Layer 2 of a small transformer language model trained on English Wikipedia (15 layers, counted from 0, width 128).
A neuron's activation on a vector x is GELU(weights . x), where the dot is the dot product.

Input weights of the MLP neurons that the questions are about. A number n stands for (n - 128) times 0.0038.
n45: 104, 95, 130, 115, 143, 128, 36, 191, 85, 156, 165, 205, 157, 98, 166, 179, 94, 144, 121, 104, 156, 76, 157, 137, 194, 77, 177, 111, 159, 76, 202, 137, 147, 132, 47, 190, 92, 140, 107, 157, 201, 137, 164, 129, 142, 206, 205, 165, 144, 132, 77, 105, 69, 149, 213, 92, 110, 168, 69, 127, 148, 166, 118, 110, 120, 137, 123, 152, 140, 53, 160, 147, 80, 134, 144, 107, 71, 121, 74, 114, 119, 140, 80, 137, 165, 150, 69, 54, 153, 112, 57, 92, 185, 115, 97, 161, 140, 145, 59, 157, 109, 42, 140, 115, 169, 120, 93, 151, 139, 113, 130, 85, 125, 108, 147, 114, 110, 150, 132, 87, 101, 130, 85, 159, 154, 180, 115, 164
n50: 117, 65, 71, 158, 104, 122, 71, 144, 163, 150, 132, 174, 204, 165, 202, 122, 136, 171, 109, 220, 166, 161, 170, 98, 149, 83, 131, 125, 100, 114, 169, 93, 137, 139, 131, 143, 76, 163, 115, 104, 126, 131, 170, 135, 94, 149, 178, 106, 183, 139, 129, 115, 122, 170, 176, 120, 86, 155, 169, 135, 177, 102, 110, 74, 128, 154, 185, 63, 160, 52, 124, 105, 132, 145, 128, 171, 144, 136, 127, 126, 111, 105, 148, 31, 110, 15, 205, 139, 114, 58, 118, 197, 152, 97, 101, 123, 150, 108, 112, 107, 120, 183, 187, 124, 155, 165, 94, 169, 106, 141, 93, 120, 117, 143, 67, 138, 14, 119, 53, 96, 157, 116, 160, 97, 182, 66, 94, 108
n88: 97, 196, 100, 162, 156, 149, 98, 157, 176, 38, 126, 119, 76, 43, 39, 116, 136, 168, 114, 131, 111, 172, 150, 101, 208, 108, 97, 124, 105, 169, 139, 104, 203, 118, 154, 119, 170, 99, 61, 157, 75, 87, 113, 172, 145, 144, 129, 142, 113, 152, 86, 170, 168, 157, 121, 117, 74, 118, 89, 89, 142, 201, 128, 190, 79, 133, 105, 144, 115, 206, 180, 159, 97, 121, 161, 80, 111, 76, 159, 171, 126, 129, 174, 65, 159, 98, 122, 129, 151, 161, 129, 135, 87, 160, 124, 154, 32, 90, 85, 94, 180, 113, 117, 154, 139, 118, 55, 133, 153, 155, 171, 181, 121, 94, 153, 195, 153, 68, 146, 93, 177, 83, 98, 71, 156, 147, 112, 141
n111: 154, 69, 88, 126, 130, 158, 128, 110, 175, 170, 124, 152, 183, 115, 207, 118, 128, 106, 178, 118, 131, 112, 81, 71, 62, 147, 110, 140, 71, 26, 115, 228, 85, 34, 137, 130, 91, 103, 115, 152, 191, 111, 133, 93, 73, 202, 142, 175, 108, 94, 147, 104, 107, 160, 103, 162, 117, 105, 154, 83, 71, 105, 124, 135, 183, 173, 152, 104, 196, 179, 135, 121, 146, 141, 139, 165, 87, 152, 118, 106, 148, 99, 184, 149, 96, 129, 135, 115, 41, 95, 111, 134, 99, 78, 195, 149, 179, 75, 159, 9, 143, 135, 133, 97, 127, 193, 197, 86, 194, 106, 80, 117, 97, 101, 167, 150, 208, 156, 174, 163, 125, 134, 155, 110, 98, 153, 172, 95
n153: 80, 137, 167, 148, 115, 153, 148, 153, 129, 167, 111, 115, 98, 126, 129, 138, 122, 130, 75, 88, 148, 141, 161, 180, 138, 122, 152, 152, 74, 120, 21, 138, 112, 190, 24, 115, 98, 150, 82, 132, 173, 128, 104, 154, 189, 99, 125, 183, 91, 69, 163, 133, 79, 121, 113, 136, 182, 204, 131, 125, 144, 95, 84, 169, 133, 136, 99, 123, 60, 156, 145, 179, 180, 130, 164, 139, 120, 128, 71, 98, 164, 106, 127, 120, 91, 168, 156, 159, 130, 83, 74, 119, 141, 227, 56, 94, 172, 56, 159, 152, 97, 114, 115, 71, 214, 126, 138, 165, 131, 118, 141, 78, 136, 107, 143, 98, 95, 109, 176, 159, 147, 166, 101, 176, 109, 109, 82, 158
n208: 79, 78, 147, 103, 199, 110, 83, 150, 134, 167, 118, 120, 121, 86, 181, 139, 159, 160, 130, 146, 126, 154, 121, 138, 107, 110, 148, 173, 100, 107, 134, 161, 101, 110, 123, 147, 155, 135, 131, 112, 159, 102, 160, 120, 86, 86, 138, 156, 63, 118, 195, 119, 117, 117, 148, 105, 132, 91, 94, 156, 113, 83, 143, 105, 119, 131, 44, 140, 109, 152, 122, 150, 174, 170, 86, 135, 72, 104, 155, 117, 100, 168, 163, 133, 123, 132, 157, 91, 109, 150, 105, 120, 120, 133, 147, 142, 142, 123, 117, 71, 103, 154, 184, 160, 84, 145, 177, 129, 185, 106, 157, 138, 143, 116, 130, 147, 156, 147, 105, 156, 77, 98, 135, 69, 79, 130, 121, 182
n288: 149, 169, 150, 147, 134, 117, 124, 149, 106, 146, 130, 124, 118, 109, 164, 106, 83, 164, 140, 114, 114, 122, 117, 96, 160, 86, 147, 144, 109, 154, 125, 164, 129, 185, 152, 119, 141, 142, 108, 94, 86, 132, 59, 134, 123, 179, 170, 141, 128, 123, 158, 154, 164, 190, 163, 186, 115, 98, 120, 81, 112, 78, 131, 86, 117, 115, 112, 147, 89, 146, 164, 94, 115, 143, 159, 123, 130, 97, 195, 131, 89, 107, 82, 65, 145, 101, 188, 110, 167, 155, 115, 134, 179, 158, 184, 160, 111, 95, 192, 83, 100, 107, 102, 86, 112, 61, 34, 109, 169, 124, 56, 138, 130, 101, 138, 100, 147, 147, 130, 120, 102, 108, 177, 78, 200, 194, 181, 131
n333: 89, 150, 103, 126, 163, 213, 126, 118, 119, 111, 141, 128, 77, 140, 132, 117, 72, 124, 99, 104, 112, 177, 65, 148, 86, 140, 161, 135, 142, 142, 110, 152, 148, 115, 85, 147, 132, 114, 136, 163, 166, 121, 116, 187, 130, 108, 153, 160, 124, 118, 122, 98, 84, 146, 136, 113, 149, 133, 157, 94, 100, 79, 78, 117, 147, 121, 124, 159, 92, 116, 131, 135, 198, 83, 151, 171, 155, 136, 109, 96, 110, 107, 147, 116, 66, 177, 136, 137, 103, 164, 171, 168, 109, 125, 128, 86, 92, 182, 97, 74, 157, 124, 134, 155, 75, 115, 160, 117, 144, 119, 142, 156, 130, 111, 120, 112, 131, 125, 150, 137, 142, 117, 156, 148, 149, 131, 139, 93
n339: 143, 153, 139, 132, 135, 137, 125, 154, 120, 94, 101, 108, 83, 119, 77, 130, 119, 140, 130, 115, 110, 136, 106, 130, 115, 101, 124, 150, 107, 149, 106, 123, 136, 148, 153, 129, 119, 94, 143, 167, 120, 135, 112, 177, 127, 123, 141, 88, 114, 139, 122, 160, 88, 123, 103, 156, 138, 119, 115, 118, 129, 127, 92, 149, 131, 104, 100, 143, 136, 138, 146, 149, 152, 74, 158, 173, 150, 163, 90, 90, 143, 113, 147, 165, 114, 124, 125, 96, 167, 151, 129, 105, 122, 123, 160, 124, 127, 131, 108, 118, 98, 125, 144, 169, 148, 68, 110, 180, 147, 146, 129, 150, 129, 113, 134, 137, 106, 116, 138, 121, 103, 124, 124, 112, 149, 165, 122, 155
n381: 108, 106, 136, 140, 141, 144, 86, 150, 100, 118, 103, 171, 140, 170, 121, 86, 100, 106, 125, 126, 148, 117, 112, 132, 124, 158, 127, 125, 114, 122, 143, 115, 122, 152, 138, 162, 162, 163, 143, 94, 147, 143, 92, 152, 139, 131, 152, 118, 126, 104, 136, 105, 125, 170, 101, 98, 144, 178, 142, 130, 93, 134, 159, 134, 142, 124, 120, 101, 96, 135, 126, 140, 140, 152, 123, 135, 87, 143, 115, 181, 92, 65, 180, 112, 102, 134, 169, 90, 148, 130, 172, 161, 134, 160, 108, 111, 130, 173, 139, 129, 139, 111, 141, 102, 160, 135, 138, 53, 107, 138, 170, 121, 172, 87, 134, 89, 118, 97, 108, 161, 87, 143, 116, 122, 126, 112, 107, 84
n407: 126, 137, 136, 102, 162, 173, 149, 109, 158, 152, 119, 129, 109, 86, 114, 163, 81, 122, 85, 89, 161, 138, 39, 154, 119, 130, 99, 153, 127, 176, 74, 120, 135, 104, 179, 112, 95, 97, 131, 115, 124, 62, 136, 179, 131, 131, 159, 123, 87, 112, 67, 228, 136, 76, 55, 105, 43, 122, 92, 102, 86, 157, 110, 109, 172, 93, 79, 115, 221, 212, 164, 131, 107, 92, 172, 72, 156, 129, 169, 126, 130, 70, 149, 128, 152, 133, 111, 134, 160, 141, 157, 83, 29, 153, 127, 150, 130, 109, 146, 73, 94, 228, 131, 134, 115, 160, 199, 159, 147, 70, 169, 137, 135, 145, 200, 160, 191, 137, 191, 104, 120, 157, 136, 114, 116, 122, 81, 149
n425: 148, 94, 166, 89, 143, 125, 74, 85, 216, 160, 135, 163, 117, 123, 161, 200, 179, 126, 106, 122, 213, 51, 104, 147, 133, 92, 126, 142, 90, 96, 142, 216, 93, 93, 103, 122, 113, 97, 65, 154, 116, 110, 93, 173, 88, 197, 149, 178, 160, 133, 138, 96, 120, 99, 110, 205, 152, 167, 86, 161, 127, 56, 156, 65, 112, 75, 150, 127, 178, 165, 142, 64, 114, 177, 158, 80, 85, 184, 231, 133, 123, 98, 127, 103, 135, 99, 76, 168, 146, 160, 102, 71, 103, 144, 154, 167, 128, 141, 136, 89, 167, 75, 120, 122, 157, 104, 150, 107, 126, 125, 130, 122, 100, 124, 158, 134, 174, 115, 161, 37, 144, 125, 89, 128, 131, 102, 133, 152
n430: 141, 129, 107, 144, 72, 128, 102, 120, 126, 149, 124, 99, 149, 124, 85, 21, 165, 99, 112, 174, 88, 121, 91, 167, 98, 161, 90, 182, 155, 76, 57, 152, 147, 161, 156, 153, 181, 135, 120, 164, 220, 86, 185, 89, 148, 64, 93, 53, 74, 41, 109, 99, 97, 108, 44, 80, 212, 136, 128, 100, 136, 137, 133, 233, 179, 73, 108, 184, 81, 132, 116, 184, 211, 32, 63, 132, 86, 105, 118, 212, 226, 167, 177, 162, 107, 153, 109, 158, 125, 169, 140, 154, 108, 111, 148, 99, 118, 212, 48, 178, 73, 124, 72, 180, 94, 153, 157, 222, 72, 120, 85, 190, 157, 119, 144, 142, 217, 99, 153, 220, 138, 151, 8, 150, 112, 129, 100, 87
n432: 144, 137, 130, 103, 137, 167, 120, 128, 164, 155, 106, 153, 136, 132, 148, 136, 145, 128, 107, 60, 155, 200, 125, 154, 123, 115, 165, 114, 158, 110, 167, 207, 159, 100, 110, 120, 137, 36, 124, 109, 147, 103, 83, 119, 136, 140, 114, 165, 128, 119, 65, 120, 121, 130, 114, 134, 25, 140, 115, 124, 56, 156, 132, 110, 153, 109, 171, 99, 140, 118, 158, 109, 100, 124, 188, 118, 100, 128, 143, 133, 133, 131, 143, 117, 173, 129, 89, 133, 98, 172, 145, 125, 153, 144, 135, 152, 87, 107, 139, 96, 169, 108, 144, 113, 49, 111, 201, 48, 151, 68, 109, 149, 132, 192, 148, 160, 189, 150, 129, 162, 90, 89, 139, 154, 134, 87, 116, 99
n484: 127, 121, 120, 119, 134, 140, 130, 117, 124, 134, 130, 133, 123, 121, 139, 124, 128, 125, 128, 140, 125, 129, 133, 127, 121, 125, 129, 147, 125, 129, 131, 118, 133, 133, 115, 126, 126, 130, 135, 132, 130, 129, 118, 128, 130, 137, 129, 125, 130, 133, 133, 124, 122, 119, 127, 129, 129, 138, 133, 132, 121, 122, 128, 136, 124, 127, 134, 121, 121, 137, 142, 128, 121, 123, 134, 130, 129, 136, 123, 130, 126, 122, 126, 138, 121, 127, 134, 125, 135, 126, 128, 133, 122, 127, 127, 124, 136, 121, 116, 126, 122, 129, 125, 132, 112, 129, 131, 123, 130, 133, 124, 129, 136, 122, 147, 126, 126, 131, 131, 116, 124, 125, 120, 127, 130, 127, 136, 126
n510: 111, 121, 86, 109, 70, 161, 123, 191, 186, 121, 124, 190, 144, 147, 167, 117, 134, 160, 110, 118, 101, 25, 98, 188, 101, 108, 102, 165, 86, 62, 130, 164, 149, 159, 143, 174, 128, 101, 98, 142, 74, 131, 137, 152, 111, 118, 131, 166, 56, 109, 64, 152, 129, 125, 123, 94, 87, 134, 120, 90, 87, 150, 172, 75, 94, 79, 156, 111, 175, 133, 190, 86, 160, 137, 129, 164, 134, 174, 138, 161, 127, 161, 184, 72, 104, 148, 75, 193, 89, 152, 148, 162, 149, 53, 99, 154, 179, 102, 159, 134, 161, 138, 88, 110, 117, 145, 67, 112, 162, 134, 120, 154, 33, 101, 136, 208, 79, 106, 144, 139, 163, 79, 200, 98, 121, 183, 134, 153

Each question shows a token from some text and the vector x that enters the MLP there. A number n stands for (n - 128) times 0.036.

" and": 134, 23, 116, 105, 152, 112, 140, 133, 131, 113, 163, 137, 127, 137, 97, 128, 142, 113, 133, 119, 146, 169, 144, 106, 120, 170, 109, 170, 166, 146, 125, 135, 153, 111, 117, 110, 166, 99, 163, 128, 131, 122, 117, 91, 119, 122, 117, 134, 142, 158, 118, 109, 170, 96, 121, 148, 142, 109, 129, 122, 153, 179, 127, 126, 105, 149, 83, 118, 146, 105, 144, 112, 134, 118, 109, 144, 119, 123, 117, 106, 150, 135, 123, 170, 129, 121, 83, 161, 163, 134, 144, 145, 133, 144, 106, 98, 156, 129, 159, 147, 136, 132, 112, 117, 107, 136, 116, 138, 150, 121, 78, 147, 102, 125, 134, 171, 140, 107, 97, 114, 128, 128, 94, 111, 131, 119, 143, 136
The most active neuron and its activation: n430, at about 1.2

"2": 130, 87, 92, 103, 117, 108, 162, 133, 138, 101, 127, 103, 116, 106, 137, 143, 146, 107, 122, 149, 117, 169, 144, 118, 130, 144, 151, 193, 153, 147, 142, 120, 135, 117, 102, 104, 87, 148, 161, 112, 157, 120, 99, 125, 132, 127, 135, 138, 154, 176, 131, 130, 174, 122, 130, 148, 160, 128, 129, 130, 135, 102, 124, 126, 112, 127, 67, 98, 85, 113, 125, 132, 125, 119, 121, 90, 143, 112, 128, 112, 153, 141, 127, 182, 158, 112, 103, 113, 169, 159, 126, 105, 129, 135, 130, 92, 84, 133, 153, 135, 116, 142, 117, 128, 137, 135, 138, 108, 137, 115, 90, 127, 116, 170, 118, 141, 137, 126, 154, 120, 109, 171, 86, 108, 114, 114, 149, 165
The two highest activations, in order: n208, n484

"i": 121, 68, 82, 134, 149, 118, 158, 158, 131, 148, 173, 145, 137, 152, 154, 123, 91, 145, 49, 114, 129, 113, 148, 111, 96, 118, 125, 158, 133, 134, 154, 119, 150, 123, 115, 104, 139, 126, 143, 114, 99, 137, 122, 135, 113, 113, 148, 106, 163, 122, 140, 116, 169, 142, 81, 129, 123, 159, 148, 141, 137, 107, 137, 129, 99, 141, 89, 136, 119, 113, 128, 111, 118, 132, 140, 148, 128, 118, 94, 112, 136, 148, 148, 194, 101, 145, 95, 112, 194, 135, 117, 116, 131, 133, 144, 110, 100, 154, 130, 147, 107, 120, 97, 135, 126, 139, 116, 105, 127, 99, 123, 170, 96, 132, 149, 146, 142, 129, 138, 137, 128, 157, 135, 86, 136, 96, 155, 131
Which of these neurons fires most? n381

" including": 112, 50, 99, 126, 175, 131, 128, 129, 133, 115, 159, 153, 135, 148, 116, 135, 115, 80, 113, 173, 138, 169, 131, 110, 124, 129, 91, 151, 146, 150, 123, 137, 149, 128, 123, 111, 123, 131, 170, 139, 138, 126, 82, 120, 134, 106, 165, 128, 166, 148, 145, 120, 127, 120, 129, 146, 141, 135, 156, 147, 117, 138, 128, 108, 99, 151, 101, 128, 120, 122, 131, 94, 131, 129, 114, 147, 140, 125, 103, 108, 100, 129, 139, 180, 117, 99, 59, 124, 153, 150, 134, 116, 136, 181, 138, 139, 139, 168, 117, 134, 115, 129, 114, 100, 134, 143, 114, 94, 134, 101, 90, 153, 109, 107, 131, 162, 131, 157, 130, 129, 99, 157, 107, 89, 115, 126, 146, 130
The two highest activations, in order: n381, n208

" released": 134, 84, 113, 131, 151, 134, 157, 138, 130, 104, 149, 144, 90, 109, 139, 136, 126, 123, 123, 155, 126, 149, 131, 93, 126, 149, 104, 160, 156, 135, 143, 109, 94, 111, 126, 106, 145, 155, 165, 112, 147, 118, 107, 108, 116, 85, 173, 139, 129, 172, 107, 159, 116, 135, 116, 173, 125, 146, 150, 169, 115, 147, 95, 89, 125, 95, 98, 145, 91, 125, 133, 145, 132, 110, 126, 109, 83, 151, 127, 126, 153, 103, 137, 192, 129, 125, 103, 136, 145, 141, 120, 144, 104, 140, 156, 106, 147, 143, 166, 147, 115, 122, 112, 96, 129, 127, 95, 131, 169, 126, 92, 152, 85, 136, 136, 138, 139, 126, 104, 122, 131, 146, 95, 121, 115, 119, 133, 144
The most active neuron and its activation: n339, at about 0.75

" was": 107, 113, 91, 129, 151, 120, 139, 131, 136, 128, 151, 138, 94, 115, 108, 128, 129, 77, 94, 147, 140, 153, 130, 101, 124, 153, 78, 155, 143, 128, 127, 140, 159, 132, 160, 122, 130, 127, 155, 128, 140, 110, 108, 138, 106, 126, 134, 98, 177, 138, 131, 125, 131, 124, 117, 179, 144, 136, 145, 115, 151, 133, 153, 113, 125, 170, 68, 139, 94, 118, 118, 127, 104, 109, 126, 152, 127, 109, 94, 117, 145, 137, 114, 168, 72, 114, 58, 108, 150, 147, 150, 130, 133, 150, 109, 125, 111, 145, 142, 135, 144, 151, 120, 91, 100, 127, 112, 115, 150, 118, 115, 160, 109, 119, 130, 141, 136, 144, 128, 152, 129, 161, 103, 109, 153, 98, 182, 148
The most active neuron and its activation: n430, at about 1.4

" on": 88, 71, 102, 114, 150, 161, 160, 114, 142, 98, 141, 131, 123, 138, 119, 147, 107, 104, 104, 126, 115, 180, 147, 105, 138, 148, 114, 143, 142, 123, 156, 104, 116, 133, 125, 89, 151, 148, 172, 129, 140, 141, 122, 134, 161, 122, 181, 124, 173, 150, 139, 105, 173, 130, 122, 141, 131, 141, 130, 138, 130, 144, 145, 108, 111, 150, 106, 108, 121, 116, 144, 113, 133, 105, 140, 120, 127, 123, 99, 132, 100, 129, 141, 168, 118, 132, 101, 169, 150, 142, 147, 140, 144, 147, 143, 113, 143, 114, 138, 130, 145, 134, 117, 80, 118, 98, 111, 105, 139, 97, 89, 145, 98, 95, 134, 125, 126, 115, 126, 117, 98, 148, 77, 135, 105, 114, 194, 144
The two highest activations, in order: n381, n333

" Center": 109, 88, 88, 164, 152, 121, 126, 146, 135, 113, 156, 166, 106, 108, 155, 149, 125, 143, 122, 149, 130, 120, 143, 83, 141, 118, 138, 171, 154, 110, 134, 108, 159, 128, 143, 104, 142, 132, 154, 161, 122, 103, 109, 106, 122, 134, 136, 121, 123, 127, 154, 146, 118, 132, 140, 141, 166, 127, 147, 159, 136, 152, 137, 111, 118, 126, 117, 69, 98, 128, 110, 147, 115, 134, 126, 122, 114, 131, 113, 104, 115, 110, 127, 161, 126, 150, 90, 124, 112, 166, 153, 152, 96, 130, 124, 125, 135, 138, 175, 93, 121, 138, 103, 97, 146, 143, 121, 118, 136, 113, 101, 168, 117, 115, 98, 138, 186, 105, 165, 127, 79, 133, 90, 109, 125, 106, 140, 149
Which of these neurons fires most? n111

" dep": 122, 118, 121, 115, 138, 162, 115, 124, 130, 85, 136, 131, 135, 173, 145, 120, 134, 116, 103, 139, 114, 129, 105, 111, 115, 130, 116, 162, 151, 157, 132, 128, 106, 115, 133, 108, 143, 118, 175, 114, 113, 121, 115, 162, 142, 154, 128, 135, 147, 158, 115, 139, 106, 130, 125, 120, 159, 130, 178, 163, 135, 140, 162, 118, 140, 172, 73, 108, 102, 123, 142, 104, 107, 134, 141, 118, 143, 107, 116, 78, 128, 117, 144, 177, 102, 105, 69, 110, 143, 131, 126, 147, 160, 113, 127, 109, 128, 136, 159, 117, 132, 140, 122, 135, 133, 184, 92, 81, 146, 116, 92, 139, 99, 149, 112, 113, 138, 122, 138, 87, 137, 132, 78, 104, 145, 130, 163, 127
Which of these neurons fires most? n333

"ctoral": 144, 98, 103, 132, 122, 133, 130, 110, 131, 147, 158, 122, 100, 152, 116, 169, 128, 158, 108, 133, 125, 162, 168, 114, 136, 178, 99, 155, 151, 83, 150, 119, 130, 122, 122, 128, 153, 140, 122, 131, 152, 97, 92, 114, 128, 142, 156, 112, 131, 147, 128, 113, 149, 123, 122, 111, 121, 137, 180, 137, 116, 117, 130, 114, 126, 160, 85, 76, 95, 123, 121, 93, 110, 130, 141, 157, 151, 144, 119, 112, 132, 125, 131, 158, 159, 113, 92, 149, 125, 130, 149, 170, 125, 85, 129, 121, 117, 130, 161, 100, 131, 173, 108, 110, 146, 154, 114, 88, 146, 131, 93, 116, 67, 126, 155, 140, 143, 111, 154, 100, 133, 167, 108, 116, 115, 127, 108, 116
The two highest activations, in order: n111, n50

"ed": 127, 89, 99, 135, 142, 127, 146, 143, 129, 127, 162, 123, 134, 126, 115, 113, 121, 95, 74, 149, 120, 124, 126, 110, 121, 135, 98, 165, 175, 137, 119, 121, 151, 123, 131, 88, 115, 148, 165, 157, 149, 164, 91, 116, 154, 132, 167, 128, 145, 155, 100, 145, 170, 134, 112, 174, 115, 136, 153, 119, 136, 176, 128, 95, 102, 154, 87, 119, 88, 124, 126, 109, 131, 143, 124, 138, 133, 123, 116, 134, 163, 123, 165, 190, 124, 138, 92, 126, 150, 128, 142, 152, 122, 124, 130, 127, 98, 127, 170, 148, 109, 134, 126, 110, 107, 115, 118, 77, 138, 106, 91, 157, 103, 121, 114, 169, 128, 121, 134, 104, 119, 132, 96, 108, 102, 110, 158, 137
Which three neurons fire most, strongest first? n88, n432, n484

" d": 95, 113, 85, 112, 144, 151, 116, 110, 149, 69, 140, 169, 133, 124, 138, 105, 134, 142, 57, 139, 85, 132, 140, 93, 116, 177, 104, 149, 139, 157, 114, 112, 115, 130, 155, 122, 140, 114, 146, 143, 110, 167, 121, 150, 88, 114, 146, 156, 157, 150, 101, 148, 135, 113, 124, 138, 113, 139, 135, 146, 148, 141, 143, 119, 116, 153, 104, 107, 118, 117, 137, 108, 121, 108, 129, 152, 140, 117, 114, 109, 134, 125, 151, 204, 94, 118, 103, 123, 158, 138, 114, 126, 129, 161, 127, 122, 129, 165, 163, 115, 134, 122, 117, 121, 112, 151, 105, 108, 138, 161, 117, 103, 87, 155, 147, 105, 176, 120, 136, 111, 111, 147, 84, 114, 124, 133, 155, 121
Which of these neurons fires most? n88

" by": 89, 83, 54, 118, 166, 145, 167, 141, 137, 131, 140, 155, 129, 137, 107, 123, 117, 102, 90, 109, 143, 165, 140, 136, 149, 146, 85, 139, 137, 134, 141, 114, 136, 128, 102, 101, 137, 121, 162, 130, 150, 119, 112, 115, 149, 110, 167, 144, 161, 161, 147, 129, 162, 101, 138, 134, 136, 132, 151, 153, 167, 118, 141, 116, 96, 145, 100, 131, 103, 112, 127, 107, 145, 130, 114, 168, 138, 134, 92, 116, 124, 149, 129, 170, 114, 99, 107, 119, 184, 127, 128, 120, 126, 170, 112, 121, 122, 124, 131, 135, 149, 113, 120, 87, 118, 138, 97, 111, 141, 121, 92, 152, 93, 88, 159, 145, 126, 127, 144, 112, 108, 163, 104, 117, 120, 120, 146, 126
Which of these neurons fires most? n153

" in": 108, 98, 112, 128, 145, 139, 163, 118, 136, 83, 172, 123, 119, 136, 129, 151, 135, 92, 96, 94, 125, 167, 144, 137, 118, 164, 105, 151, 165, 112, 149, 129, 138, 130, 121, 108, 130, 126, 172, 147, 145, 125, 120, 133, 151, 118, 145, 137, 183, 159, 146, 126, 126, 113, 131, 119, 168, 136, 135, 123, 142, 166, 120, 96, 80, 125, 102, 111, 143, 126, 147, 110, 105, 109, 119, 139, 122, 142, 112, 110, 125, 128, 127, 172, 113, 135, 102, 145, 126, 128, 108, 135, 128, 170, 161, 110, 143, 109, 148, 140, 122, 130, 111, 113, 138, 127, 120, 76, 136, 126, 72, 121, 105, 102, 150, 123, 115, 118, 127, 119, 86, 186, 89, 114, 128, 109, 174, 142
The most active neuron and its activation: n153, at about 0.54

"1": 140, 98, 87, 100, 132, 124, 159, 126, 149, 111, 136, 100, 116, 123, 137, 144, 116, 103, 114, 151, 110, 169, 133, 117, 135, 141, 126, 194, 153, 145, 125, 125, 149, 110, 96, 95, 109, 137, 150, 131, 147, 123, 100, 115, 116, 140, 139, 125, 165, 184, 128, 123, 150, 114, 142, 148, 147, 140, 127, 138, 142, 127, 145, 118, 104, 149, 50, 107, 101, 104, 121, 121, 125, 116, 128, 115, 148, 104, 119, 116, 159, 136, 122, 186, 165, 126, 140, 115, 149, 149, 131, 112, 157, 139, 139, 96, 75, 145, 162, 148, 105, 136, 118, 124, 140, 124, 129, 104, 118, 131, 103, 119, 133, 164, 137, 125, 132, 133, 146, 98, 104, 176, 84, 109, 115, 94, 125, 141
Which of these neurons fires most? n484

"iber": 111, 104, 89, 116, 158, 146, 157, 154, 122, 160, 133, 146, 104, 151, 132, 153, 102, 127, 92, 143, 115, 124, 127, 110, 156, 132, 134, 189, 138, 104, 139, 122, 135, 115, 139, 111, 144, 133, 157, 138, 122, 165, 78, 111, 114, 140, 143, 138, 181, 120, 126, 126, 162, 119, 122, 107, 145, 121, 140, 118, 126, 116, 128, 125, 106, 153, 107, 145, 95, 84, 128, 96, 119, 125, 105, 169, 113, 108, 118, 104, 132, 116, 150, 146, 126, 126, 96, 118, 175, 151, 182, 101, 118, 161, 119, 122, 91, 124, 162, 148, 116, 158, 117, 102, 112, 127, 100, 83, 133, 110, 99, 144, 105, 144, 160, 157, 119, 133, 145, 100, 152, 141, 129, 124, 107, 94, 130, 156
The two highest activations, in order: n288, n333

"ash": 106, 126, 97, 136, 114, 113, 139, 142, 138, 159, 145, 125, 135, 135, 170, 144, 127, 121, 70, 122, 118, 140, 155, 104, 122, 157, 130, 188, 135, 118, 138, 120, 124, 123, 114, 74, 139, 125, 169, 147, 130, 164, 65, 85, 107, 97, 151, 96, 138, 166, 139, 141, 163, 126, 124, 135, 133, 147, 141, 112, 166, 117, 132, 124, 96, 161, 124, 116, 132, 120, 128, 114, 114, 140, 120, 123, 109, 128, 101, 121, 120, 124, 126, 181, 134, 124, 96, 156, 149, 182, 147, 145, 168, 105, 153, 120, 93, 156, 125, 127, 123, 143, 102, 104, 135, 111, 106, 92, 145, 117, 122, 163, 90, 111, 147, 132, 144, 123, 116, 125, 109, 130, 130, 130, 102, 110, 156, 124
The two highest activations, in order: n288, n432

"les": 101, 90, 84, 161, 119, 112, 138, 133, 131, 117, 164, 142, 135, 124, 146, 133, 121, 109, 61, 132, 81, 111, 142, 115, 122, 133, 131, 154, 136, 105, 124, 114, 151, 130, 131, 96, 137, 126, 165, 124, 141, 163, 101, 106, 118, 129, 157, 138, 176, 142, 109, 124, 157, 75, 140, 170, 119, 120, 131, 125, 165, 133, 143, 110, 139, 114, 123, 118, 102, 131, 120, 113, 130, 147, 124, 141, 120, 114, 83, 118, 136, 116, 128, 206, 135, 130, 86, 121, 190, 149, 138, 161, 130, 141, 147, 135, 97, 156, 142, 140, 144, 153, 133, 112, 142, 138, 108, 84, 111, 123, 113, 141, 96, 131, 166, 169, 127, 129, 111, 113, 104, 142, 101, 100, 115, 100, 150, 132
Which three neurons fire most, strongest first? n45, n484, n381

" Arts": 103, 90, 75, 155, 131, 120, 143, 124, 144, 120, 161, 126, 101, 126, 110, 170, 123, 167, 94, 127, 121, 112, 148, 132, 124, 162, 129, 165, 169, 122, 151, 113, 128, 107, 137, 121, 150, 153, 180, 130, 141, 108, 113, 103, 100, 150, 100, 124, 123, 125, 111, 114, 159, 125, 124, 123, 118, 113, 154, 119, 155, 135, 143, 89, 104, 131, 121, 105, 78, 147, 128, 111, 145, 107, 132, 143, 139, 131, 94, 147, 126, 93, 142, 157, 130, 121, 107, 139, 126, 157, 145, 159, 101, 124, 147, 120, 107, 137, 190, 110, 145, 154, 108, 90, 146, 145, 114, 130, 147, 93, 106, 125, 108, 114, 139, 165, 154, 124, 149, 110, 100, 167, 108, 97, 128, 109, 116, 153
The most active neuron and its activation: n407, at about 1.4

"ice": 99, 71, 74, 143, 138, 92, 168, 141, 124, 136, 144, 128, 115, 134, 154, 158, 129, 159, 99, 128, 121, 131, 122, 124, 144, 122, 103, 175, 149, 89, 140, 142, 152, 99, 115, 105, 135, 133, 169, 121, 148, 136, 117, 105, 111, 98, 112, 122, 141, 131, 117, 137, 180, 104, 145, 120, 121, 125, 122, 132, 147, 129, 157, 117, 77, 150, 83, 125, 111, 133, 142, 135, 90, 123, 130, 147, 129, 151, 125, 125, 133, 109, 151, 190, 148, 93, 63, 127, 161, 169, 141, 156, 129, 118, 149, 111, 109, 113, 151, 131, 133, 134, 131, 103, 136, 106, 136, 82, 130, 116, 91, 159, 132, 124, 131, 167, 132, 142, 114, 118, 134, 161, 104, 100, 146, 131, 130, 127
Which three neurons fire most, strongest first? n432, n208, n510

"un": 124, 114, 122, 116, 146, 118, 146, 168, 154, 103, 145, 139, 107, 155, 177, 147, 115, 110, 58, 149, 109, 123, 128, 125, 116, 139, 147, 185, 159, 115, 112, 148, 123, 122, 164, 89, 92, 161, 150, 126, 122, 136, 117, 95, 141, 131, 159, 104, 132, 148, 137, 139, 154, 93, 122, 141, 181, 128, 132, 132, 132, 164, 141, 130, 115, 125, 107, 116, 112, 105, 108, 116, 95, 114, 123, 122, 119, 87, 113, 116, 115, 122, 148, 203, 130, 128, 120, 143, 171, 134, 158, 135, 144, 103, 132, 111, 121, 130, 146, 167, 129, 117, 99, 115, 83, 136, 87, 99, 154, 101, 107, 136, 86, 129, 142, 147, 133, 133, 128, 131, 135, 150, 123, 122, 100, 116, 133, 119
Which of these neurons fires most? n430